Layer 10 of a small transformer language model trained on English Wikipedia (13 layers, counted from 0, width 96).
A neuron's activation on a vector x is GELU(gate . x) times (in . x), where the dot is the dot product.

Input weights of the MLP neurons that the questions are about. A number n stands for (n - 500) times 0.0011.
n35 gate: 536 672 209 500 599 705 521 403 521 583 463 496 513 342 479 544 521 279 458 542 373 376 394 638 368 387 698 683 442 401 634 562 538 696 480 541 551 352 413 668 469 419 517 674 292 198 496 592 370 529 539 661 525 471 634 401 342 487 480 691 561 417 579 546 525 413 403 774 422 305 572 417 380 654 668 193 372 404 433 492 325 346 387 351 271 622 468 212 538 610 577 241 585 818 278 625
n44 gate: 532 496 496 346 568 575 560 342 728 395 517 642 713 746 337 331 542 469 709 466 191 615 390 530 457 428 519 476 592 482 345 642 444 419 484 479 528 605 359 597 377 440 775 314 247 388 404 624 248 392 416 383 526 337 563 568 444 504 705 462 793 342 705 504 266 525 496 325 496 251 474 231 520 798 553 97 590 429 408 542 684 401 424 671 517 385 269 451 575 509 513 504 491 476 603 439
n82 gate: 394 385 547 534 574 523 550 246 374 615 516 420 398 398 557 452 398 350 621 451 546 309 607 441 117 426 549 610 534 552 669 777 429 688 129 520 523 440 358 375 590 538 280 515 524 354 394 600 467 370 651 413 458 91 376 497 668 137 484 567 532 491 549 500 562 415 631 353 581 561 462 300 470 473 693 547 437 398 578 724 304 706 327 439 608 584 631 504 562 563 529 555 354 594 747 436
n104 gate: 335 538 670 372 283 432 556 569 617 571 517 526 588 542 732 518 454 256 401 419 581 545 411 618 551 776 446 597 558 457 466 508 487 297 671 167 659 544 890 621 318 669 586 363 601 798 487 473 632 253 509 622 362 285 283 552 261 496 341 466 529 412 559 630 534 592 475 272 603 325 474 389 338 552 471 474 578 521 694 588 475 348 377 668 435 388 602 385 293 642 513 408 655 589 721 697
n107 gate: 603 782 477 488 722 328 708 462 575 387 586 279 285 418 284 605 478 583 500 435 819 408 545 543 439 391 496 702 627 661 409 745 646 421 182 321 594 455 500 380 360 686 588 340 326 564 770 313 665 519 459 513 522 470 517 556 190 549 342 201 668 353 440 693 324 513 437 461 516 381 557 496 372 603 449 594 690 435 573 565 601 265 431 307 733 441 387 808 517 311 460 581 553 422 594 576
n109 gate: 574 678 545 282 578 574 566 179 580 379 500 482 540 435 534 495 491 528 526 409 408 349 470 457 468 535 508 343 571 591 574 719 381 108 146 326 728 523 620 608 600 253 526 340 616 594 517 650 361 481 500 392 531 672 370 655 447 713 421 408 844 372 431 713 325 752 354 341 553 386 518 227 386 553 831 388 575 328 560 594 361 407 452 650 759 601 446 349 314 439 549 415 452 541 466 580
n110 gate: 671 541 514 451 710 458 479 512 559 692 300 312 551 720 581 370 529 280 413 373 636 669 471 544 447 443 548 395 519 352 582 468 704 304 527 572 542 653 520 485 568 454 599 466 418 666 613 384 164 342 423 543 239 647 516 380 550 513 374 467 488 464 573 405 226 536 547 280 531 656 458 334 458 690 436 563 275 655 357 333 671 655 812 330 475 468 374 317 655 288 140 618 533 668 488 441
n206 gate: 562 735 515 587 430 381 345 295 193 473 647 651 446 543 366 399 288 496 412 361 561 523 141 450 411 596 634 529 592 507 526 491 641 505 504 445 679 568 491 485 600 367 553 484 579 684 182 326 361 344 532 617 575 440 509 521 549 625 642 377 542 279 643 753 720 556 362 470 695 417 214 304 358 278 479 482 704 349 461 608 589 318 452 500 478 318 513 289 535 434 531 339 328 492 291 109
n221 gate: 523 246 468 327 543 639 504 350 580 419 712 312 618 590 573 600 639 265 521 381 483 396 635 430 523 508 545 410 447 493 688 658 617 644 323 673 396 419 816 387 586 450 785 489 649 573 609 608 492 300 693 579 459 854 426 593 609 399 555 384 179 536 463 716 508 508 567 545 673 652 533 489 435 508 664 572 266 459 382 553 843 500 627 553 463 652 524 416 741 562 324 500 442 527 589 365
n243 gate: 322 350 467 511 638 516 377 564 645 751 483 632 470 612 657 650 380 337 403 604 475 478 453 638 519 521 716 357 725 454 488 640 975 518 449 741 433 357 743 403 282 636 416 577 496 455 471 513 604 504 627 472 470 430 487 578 474 325 304 563 182 402 454 589 563 393 408 372 664 769 411 339 257 409 443 466 564 566 662 550 646 462 750 430 416 642 392 504 683 483 504 775 601 480 258 452
n35 in: 554 447 584 476 783 405 442 403 221 550 443 724 464 496 469 486 509 476 798 346 518 616 355 284 676 685 712 550 468 400 597 661 518 612 686 470 525 656 483 441 174 419 407 411 185 474 457 528 368 477 518 420 567 544 390 604 612 252 433 545 747 344 749 659 295 448 403 544 533 412 339 540 714 488 780 495 805 430 618 605 693 154 372 674 415 702 492 321 531 607 500 577 687 692 405 611
n44 in: 508 666 470 644 573 841 322 136 591 624 623 600 333 614 796 774 445 434 483 228 479 348 482 572 551 688 554 553 410 367 848 567 362 554 488 467 596 350 466 515 278 504 367 551 427 349 408 683 368 613 496 549 642 483 449 562 426 378 394 328 508 440 386 398 577 420 676 551 325 415 556 423 293 621 504 469 530 407 462 694 492 283 445 643 457 525 607 372 487 823 444 347 810 585 617 771
n82 in: 432 330 783 668 238 609 632 719 825 398 504 628 514 380 504 505 402 496 645 415 500 651 465 133 691 572 350 534 410 767 179 482 595 433 362 518 404 481 637 432 323 678 383 372 487 694 279 632 670 389 472 487 776 442 451 507 705 647 389 586 638 540 611 471 681 566 582 509 529 368 409 528 543 631 845 809 477 700 714 491 504 258 424 323 486 448 379 340 460 645 619 560 314 568 416 427
n104 in: 475 433 698 328 627 517 523 569 605 848 567 404 836 731 536 458 651 520 604 643 500 599 527 472 363 742 480 636 365 729 540 566 532 405 605 719 605 467 597 631 803 650 365 277 696 601 641 603 451 271 580 401 360 398 419 576 313 610 252 446 651 487 647 310 703 636 285 442 680 675 799 375 511 513 439 385 523 664 451 575 682 600 491 500 409 243 401 361 380 658 755 620 600 776 381 383
n107 in: 624 500 563 554 419 576 592 418 362 458 249 394 295 388 487 728 639 393 755 671 595 372 414 621 336 252 406 534 405 614 563 487 459 697 614 315 652 458 402 496 491 541 455 467 328 540 375 647 541 423 500 426 915 625 627 379 615 348 737 350 391 463 733 396 842 682 378 491 589 829 354 269 356 377 381 533 537 854 379 549 557 459 739 554 436 583 526 762 832 760 624 546 422 479 496 291
n109 in: 555 517 634 318 590 649 640 244 407 297 550 597 791 430 384 452 793 402 424 471 186 382 587 481 515 571 549 346 439 563 488 607 618 350 196 602 360 694 566 374 513 568 487 293 298 402 434 732 346 507 504 680 559 632 533 639 411 636 568 437 596 463 517 531 559 611 168 574 628 456 458 474 444 602 626 479 470 314 330 521 310 895 263 463 689 379 452 597 537 357 665 693 487 508 492 428
n110 in: 674 714 642 507 511 622 461 683 430 686 364 687 642 496 500 665 443 521 465 508 619 617 593 503 426 565 434 348 427 657 473 515 562 407 504 407 504 666 421 514 627 430 634 549 471 545 745 412 397 441 444 456 56 625 653 357 508 605 474 195 334 624 364 433 461 541 383 447 311 270 573 582 418 536 321 744 372 542 481 372 574 632 614 319 612 452 489 326 690 357 586 622 288 438 500 522
n206 in: 763 292 488 597 679 369 528 536 382 270 463 43 381 486 665 246 551 437 308 343 314 680 355 302 564 463 458 329 542 551 477 482 547 348 465 591 348 673 382 632 674 660 486 334 549 696 527 714 213 626 505 478 785 550 157 425 736 528 602 846 728 469 523 551 621 596 309 706 409 276 645 479 459 635 464 414 599 165 546 344 576 670 657 482 472 446 607 446 205 276 359 500 598 399 432 442
n221 in: 551 220 480 549 449 594 547 577 653 421 527 500 338 485 576 363 374 514 670 641 604 730 550 374 390 665 528 569 311 390 508 629 395 541 407 500 486 448 557 582 748 601 369 383 365 727 757 617 339 647 608 511 473 405 366 516 707 551 522 736 426 582 268 550 670 500 371 804 622 472 531 383 482 529 515 950 527 492 390 386 400 469 443 485 562 534 655 559 416 337 297 575 597 420 560 396
n243 in: 521 509 469 496 665 391 409 371 454 347 407 564 366 513 447 764 842 370 757 549 644 392 779 496 309 549 500 377 414 444 478 412 631 524 521 640 521 175 421 723 658 746 433 327 376 531 672 373 522 721 416 243 292 580 768 217 486 395 414 441 634 559 487 504 536 311 646 504 617 557 523 508 781 728 343 353 627 332 478 248 374 176 558 518 428 374 543 569 246 608 377 620 563 492 460 616

Each question shows a token from some text and the vector x that enters the MLP there. A number n stands for (n - 500) times 0.0079.

" to": 476 539 669 539 381 474 488 239 599 530 520 365 401 497 571 388 480 428 578 548 542 525 602 561 557 517 232 512 508 770 585 448 457 569 524 489 458 416 581 561 417 496 459 454 530 308 457 567 841 602 457 496 543 669 413 492 435 448 375 378 352 788 497 395 569 526 615 407 503 502 623 495 521 505 474 622 542 509 607 423 392 540 563 434 375 444 480 603 381 564 425 437 432 387 511 470
Which three neurons fire most, strongest first? n82, n107, n109

" the": 482 507 530 476 501 486 485 395 454 583 620 581 447 378 614 479 317 553 433 565 564 591 490 541 579 603 427 550 463 465 507 471 606 619 407 517 428 453 510 511 617 533 354 457 620 313 672 585 709 382 417 463 479 634 504 401 545 295 510 602 193 745 478 358 711 514 546 603 425 437 416 659 716 542 514 394 657 530 556 463 569 581 478 405 474 501 463 636 467 442 503 479 481 612 552 566
Which three neurons fire most, strongest first? n243, n221, n35

" made": 411 430 457 376 505 604 616 188 545 569 424 519 385 364 568 506 510 522 416 452 533 445 628 549 547 615 436 387 464 670 556 403 469 490 487 384 555 443 421 491 439 414 342 509 455 415 509 427 657 585 378 531 476 394 517 500 539 552 386 572 514 865 433 462 530 410 498 567 451 407 369 542 625 402 425 546 565 477 509 536 510 583 493 392 502 574 525 563 606 509 539 525 593 339 558 450
Which neuron fires most, and how strongly? n104, at about 0.31

"6": 341 541 553 306 460 516 322 430 570 526 478 663 169 387 488 394 613 525 413 421 587 428 408 583 526 449 437 656 394 581 575 551 368 680 493 387 481 479 463 390 381 515 370 580 408 438 441 560 368 613 419 424 527 537 870 346 523 479 663 307 492 595 428 458 559 396 396 588 378 498 553 533 598 556 333 562 722 612 519 492 490 540 392 690 479 243 613 611 451 533 555 505 456 510 526 483
Which of these neurons fires most? n107

" |": 494 658 691 159 431 554 452 894 578 605 411 503 397 422 462 700 346 585 701 588 576 399 482 423 502 607 498 434 614 610 451 456 483 452 708 449 528 523 530 448 542 510 461 490 507 469 459 419 559 407 495 381 401 476 591 358 382 501 695 524 357 668 489 387 472 290 589 539 608 471 449 534 627 452 428 585 598 549 501 521 533 597 529 459 418 506 531 553 464 565 547 464 326 424 475 446
Which of these neurons fires most? n206

" of": 355 419 463 360 424 671 564 298 441 477 481 679 431 299 596 470 549 629 483 503 598 536 533 469 408 562 317 638 621 753 487 488 353 557 532 492 508 307 272 679 554 475 487 434 465 503 521 334 730 440 631 379 508 197 525 576 544 385 468 565 579 668 569 177 452 462 391 619 463 464 524 606 460 489 516 453 443 791 533 441 603 497 556 507 532 459 590 692 430 518 507 606 433 536 538 457
Which of these neurons fires most? n82

"ind": 408 338 554 552 271 512 407 597 627 362 471 478 621 551 599 581 609 508 558 604 359 498 496 584 567 494 491 537 498 530 556 451 432 395 519 553 459 443 424 565 462 470 658 496 367 455 569 466 503 672 492 554 515 264 390 433 418 509 549 516 480 880 391 485 494 581 574 475 527 467 634 501 602 500 561 476 492 391 564 488 582 515 483 524 578 412 652 422 482 580 545 547 536 401 503 746
Which neuron fires most, and how strongly? n44, at about 0.4

"20": 528 610 634 253 607 517 623 209 394 587 410 453 399 427 345 521 420 536 583 478 600 410 427 571 543 584 409 559 617 791 478 534 660 753 500 356 281 373 436 502 535 602 493 515 359 379 397 383 564 591 398 565 591 477 836 559 473 458 546 382 470 593 494 475 562 548 455 464 464 397 468 649 614 517 493 480 721 563 575 335 540 673 268 512 430 383 511 490 400 577 636 439 715 674 449 454
Which neuron fires most, and how strongly? n107, at about 4

"Z": 579 459 730 611 572 672 404 605 455 594 477 464 499 598 593 593 504 495 419 631 487 434 435 364 568 443 389 502 467 446 601 344 402 455 459 534 376 432 332 514 402 584 497 390 551 424 608 552 477 488 307 587 485 390 540 270 569 531 545 545 736 734 490 563 448 554 543 516 478 413 468 567 625 530 297 543 461 686 584 337 611 625 616 454 454 610 394 628 580 567 785 643 526 363 673 444
Which of these neurons fires most? n110

" into": 503 509 624 514 430 537 607 224 531 550 492 511 464 523 610 426 534 531 519 520 482 586 554 505 516 553 439 473 445 729 504 460 396 520 456 557 433 437 480 601 499 487 351 492 510 468 529 480 764 578 509 567 432 489 472 559 446 500 453 481 349 849 532 398 470 480 416 517 498 479 466 526 495 447 466 608 705 597 547 527 468 579 459 368 546 411 563 592 488 543 565 504 470 494 523 366
Which of these neurons fires most? n82

" p": 494 545 640 354 399 521 505 679 385 455 529 473 370 586 713 376 382 489 464 628 432 577 625 401 475 789 499 483 455 499 375 434 335 366 607 358 395 457 500 528 538 206 524 534 537 505 423 575 534 487 626 427 595 425 590 518 514 475 552 468 523 763 370 496 615 337 614 831 402 440 416 818 660 511 516 583 587 623 336 601 591 553 369 529 514 593 455 329 481 579 491 471 471 463 448 486
Which neuron fires most, and how strongly? n109, at about 0.12

" been": 435 484 684 463 439 498 531 331 573 528 493 474 381 537 567 429 504 488 460 419 540 514 685 497 503 404 535 435 405 680 459 434 553 513 402 559 560 504 434 570 441 493 402 495 496 530 402 417 782 513 400 515 584 563 431 415 410 427 491 527 404 826 452 381 515 404 550 495 544 479 586 669 547 659 409 611 553 599 511 497 486 689 425 515 349 671 564 622 437 546 535 515 469 402 479 435
Which neuron fires most, and how strongly? n82, at about 0.84

"0": 355 475 606 268 486 506 390 391 402 512 496 728 133 372 538 398 577 703 427 610 557 270 542 445 556 465 381 485 394 617 549 553 425 640 603 317 561 461 581 336 513 438 596 553 428 469 504 528 457 487 514 467 486 728 791 277 477 606 683 454 548 564 328 496 451 383 342 599 341 454 468 544 659 517 448 606 523 638 580 433 566 417 473 654 410 270 390 555 534 562 564 656 477 550 563 437
Which three neurons fire most, strongest first? n107, n206, n104

" ": 471 534 585 434 544 611 590 272 416 630 461 503 485 473 530 619 284 550 624 407 511 456 545 579 569 651 423 419 469 345 496 470 409 575 526 418 405 459 384 510 516 397 369 390 517 448 570 530 496 551 301 801 515 271 637 559 441 512 558 558 535 507 577 434 488 453 569 590 498 502 397 459 691 686 394 512 771 464 516 401 518 742 478 435 438 202 489 330 448 576 577 458 487 380 471 632
Which neuron fires most, and how strongly? n44, at about 2

" for": 395 464 603 411 508 548 539 362 496 565 539 515 453 358 555 373 409 631 518 505 564 490 531 583 540 631 406 554 487 595 551 566 368 569 441 493 463 412 555 531 511 539 373 506 541 430 529 414 842 501 516 641 515 507 430 484 562 592 357 543 343 839 491 421 460 543 323 487 499 451 472 483 514 365 548 489 608 606 504 510 542 613 452 456 592 570 460 561 456 601 473 499 590 411 430 349
Which of these neurons fires most? n82

"18": 486 591 513 199 528 591 546 255 562 524 403 475 483 501 545 473 536 557 599 300 388 487 423 437 443 622 551 486 412 616 615 636 500 475 454 543 340 419 416 586 473 383 329 471 371 337 584 508 541 698 573 305 517 515 955 449 514 572 561 550 480 547 551 403 398 483 585 480 322 392 463 545 556 555 538 442 742 436 494 487 741 528 417 530 561 379 566 433 423 640 451 443 543 496 299 394
The two highest activations, in order: n44, n35

"ing": 512 368 485 399 402 500 377 231 528 503 505 427 464 362 485 595 496 591 455 483 459 525 510 437 442 467 446 398 447 570 557 407 518 497 548 418 456 470 539 544 515 571 330 540 343 522 460 566 576 685 544 487 512 480 472 409 635 454 480 619 345 871 416 473 527 517 455 552 458 533 505 527 529 616 505 442 605 413 442 410 420 565 513 434 421 487 538 526 478 418 404 481 562 528 554 647
The two highest activations, in order: n104, n110

" represent": 530 446 585 332 463 573 560 334 580 677 459 570 510 439 632 462 488 594 441 649 336 492 526 503 641 507 471 461 470 645 565 499 436 534 542 510 391 462 420 635 572 543 304 513 479 505 480 400 690 532 537 557 535 379 457 571 483 653 426 449 345 835 486 393 591 667 369 626 468 409 443 439 628 546 446 598 606 527 513 411 409 512 484 425 552 564 393 458 590 603 549 583 594 389 353 425
The two highest activations, in order: n35, n206

"d": 489 409 680 492 471 440 252 679 467 426 528 519 547 567 423 372 676 472 527 634 353 448 404 471 648 475 483 579 418 472 482 405 469 472 524 692 457 591 639 476 510 423 379 480 452 425 618 596 556 505 412 640 500 609 367 415 503 526 381 681 538 842 426 501 713 483 590 536 366 438 544 508 585 440 526 504 423 434 436 596 492 620 593 436 548 502 615 416 402 288 548 493 652 463 395 602
Which three neurons fire most, strongest first? n243, n35, n44

"ces": 515 496 633 423 346 533 452 210 424 457 537 443 387 423 609 399 525 667 506 386 453 348 607 424 548 534 456 374 358 555 568 472 486 500 585 590 497 495 500 552 458 538 441 457 413 482 517 607 526 580 536 436 513 475 247 316 469 314 412 581 299 824 536 448 487 478 422 619 447 640 559 467 478 589 486 500 560 440 508 443 540 512 478 489 388 575 543 543 563 437 379 452 554 366 592 476
Which of these neurons fires most? n221

" and": 593 686 521 474 557 536 485 456 356 475 474 495 527 351 439 541 581 495 497 375 575 496 500 541 641 571 363 592 640 557 493 498 579 614 466 271 438 358 560 456 387 667 576 521 611 475 469 304 595 474 501 510 578 515 646 480 500 480 364 410 341 720 415 252 519 489 539 449 496 509 531 614 489 539 533 411 815 442 505 400 618 635 476 392 543 456 472 756 310 482 527 509 479 419 461 723
Which neuron fires most, and how strongly? n221, at about 0.26

" as": 414 599 612 478 583 574 560 333 450 583 434 611 561 456 442 521 530 595 529 278 598 500 631 474 657 485 379 403 471 617 552 481 454 607 434 411 533 443 370 568 502 489 352 599 550 523 375 453 843 583 572 533 403 593 500 492 540 519 504 610 350 828 585 444 550 382 403 534 459 372 506 549 525 499 474 660 643 605 419 575 494 633 500 459 531 520 612 462 550 512 528 582 415 408 450 407
Which of these neurons fires most? n82

"w": 383 537 543 390 506 575 436 387 374 310 506 341 463 435 580 484 407 560 480 364 520 596 594 435 805 504 486 511 440 596 424 380 273 467 641 526 386 397 644 630 480 495 461 551 543 570 397 575 580 636 498 560 734 668 527 558 570 555 667 556 527 701 582 571 545 536 414 668 297 599 397 536 637 506 648 557 855 455 441 516 395 448 448 517 681 375 559 409 516 305 540 459 716 461 614 511
Which of these neurons fires most? n109

"ion": 352 471 644 358 450 477 397 426 477 502 652 412 503 633 421 524 563 497 493 521 508 471 558 550 541 417 439 468 478 532 513 473 558 586 336 707 520 495 462 597 528 599 570 471 347 482 439 445 485 701 604 605 495 563 417 523 394 462 426 560 420 837 579 383 579 619 431 411 553 517 516 488 680 497 500 419 524 404 527 434 522 596 536 540 479 665 519 439 512 578 371 527 676 405 572 701
Which neuron fires most, and how strongly? n243, at about 1.1

"80": 565 685 643 389 460 605 375 205 388 551 460 392 485 414 440 375 472 492 588 399 555 659 597 499 487 503 532 331 503 636 443 519 595 619 528 513 446 478 581 582 622 512 519 465 466 370 415 325 394 699 332 505 587 531 487 528 466 582 479 695 396 683 588 447 602 506 404 522 395 544 458 651 655 421 568 596 800 534 504 545 567 589 590 550 571 255 538 635 481 498 410 547 681 522 362 573
Which of these neurons fires most? n206

"le": 505 610 470 380 585 640 458 223 529 508 654 597 478 455 616 584 549 556 429 364 575 450 628 646 564 624 378 401 466 617 520 472 549 477 842 597 608 473 328 584 560 611 525 567 400 480 577 604 484 586 444 463 574 557 426 415 375 355 524 485 400 769 407 551 547 408 356 597 402 668 463 525 653 572 472 397 648 505 490 487 568 588 297 530 585 537 441 534 533 584 542 427 517 377 503 729
Which of these neurons fires most? n82

"09": 605 697 724 302 508 651 347 160 527 657 568 591 447 386 518 568 596 564 516 331 515 639 561 537 523 572 501 464 444 601 613 513 655 648 571 458 373 372 527 486 624 516 467 456 418 308 449 340 334 685 220 506 547 542 510 475 433 447 371 584 418 661 474 381 508 502 319 522 363 642 608 600 645 478 557 614 716 484 512 515 517 578 534 517 568 319 600 568 572 501 371 496 606 359 453 530
Which of these neurons fires most? n82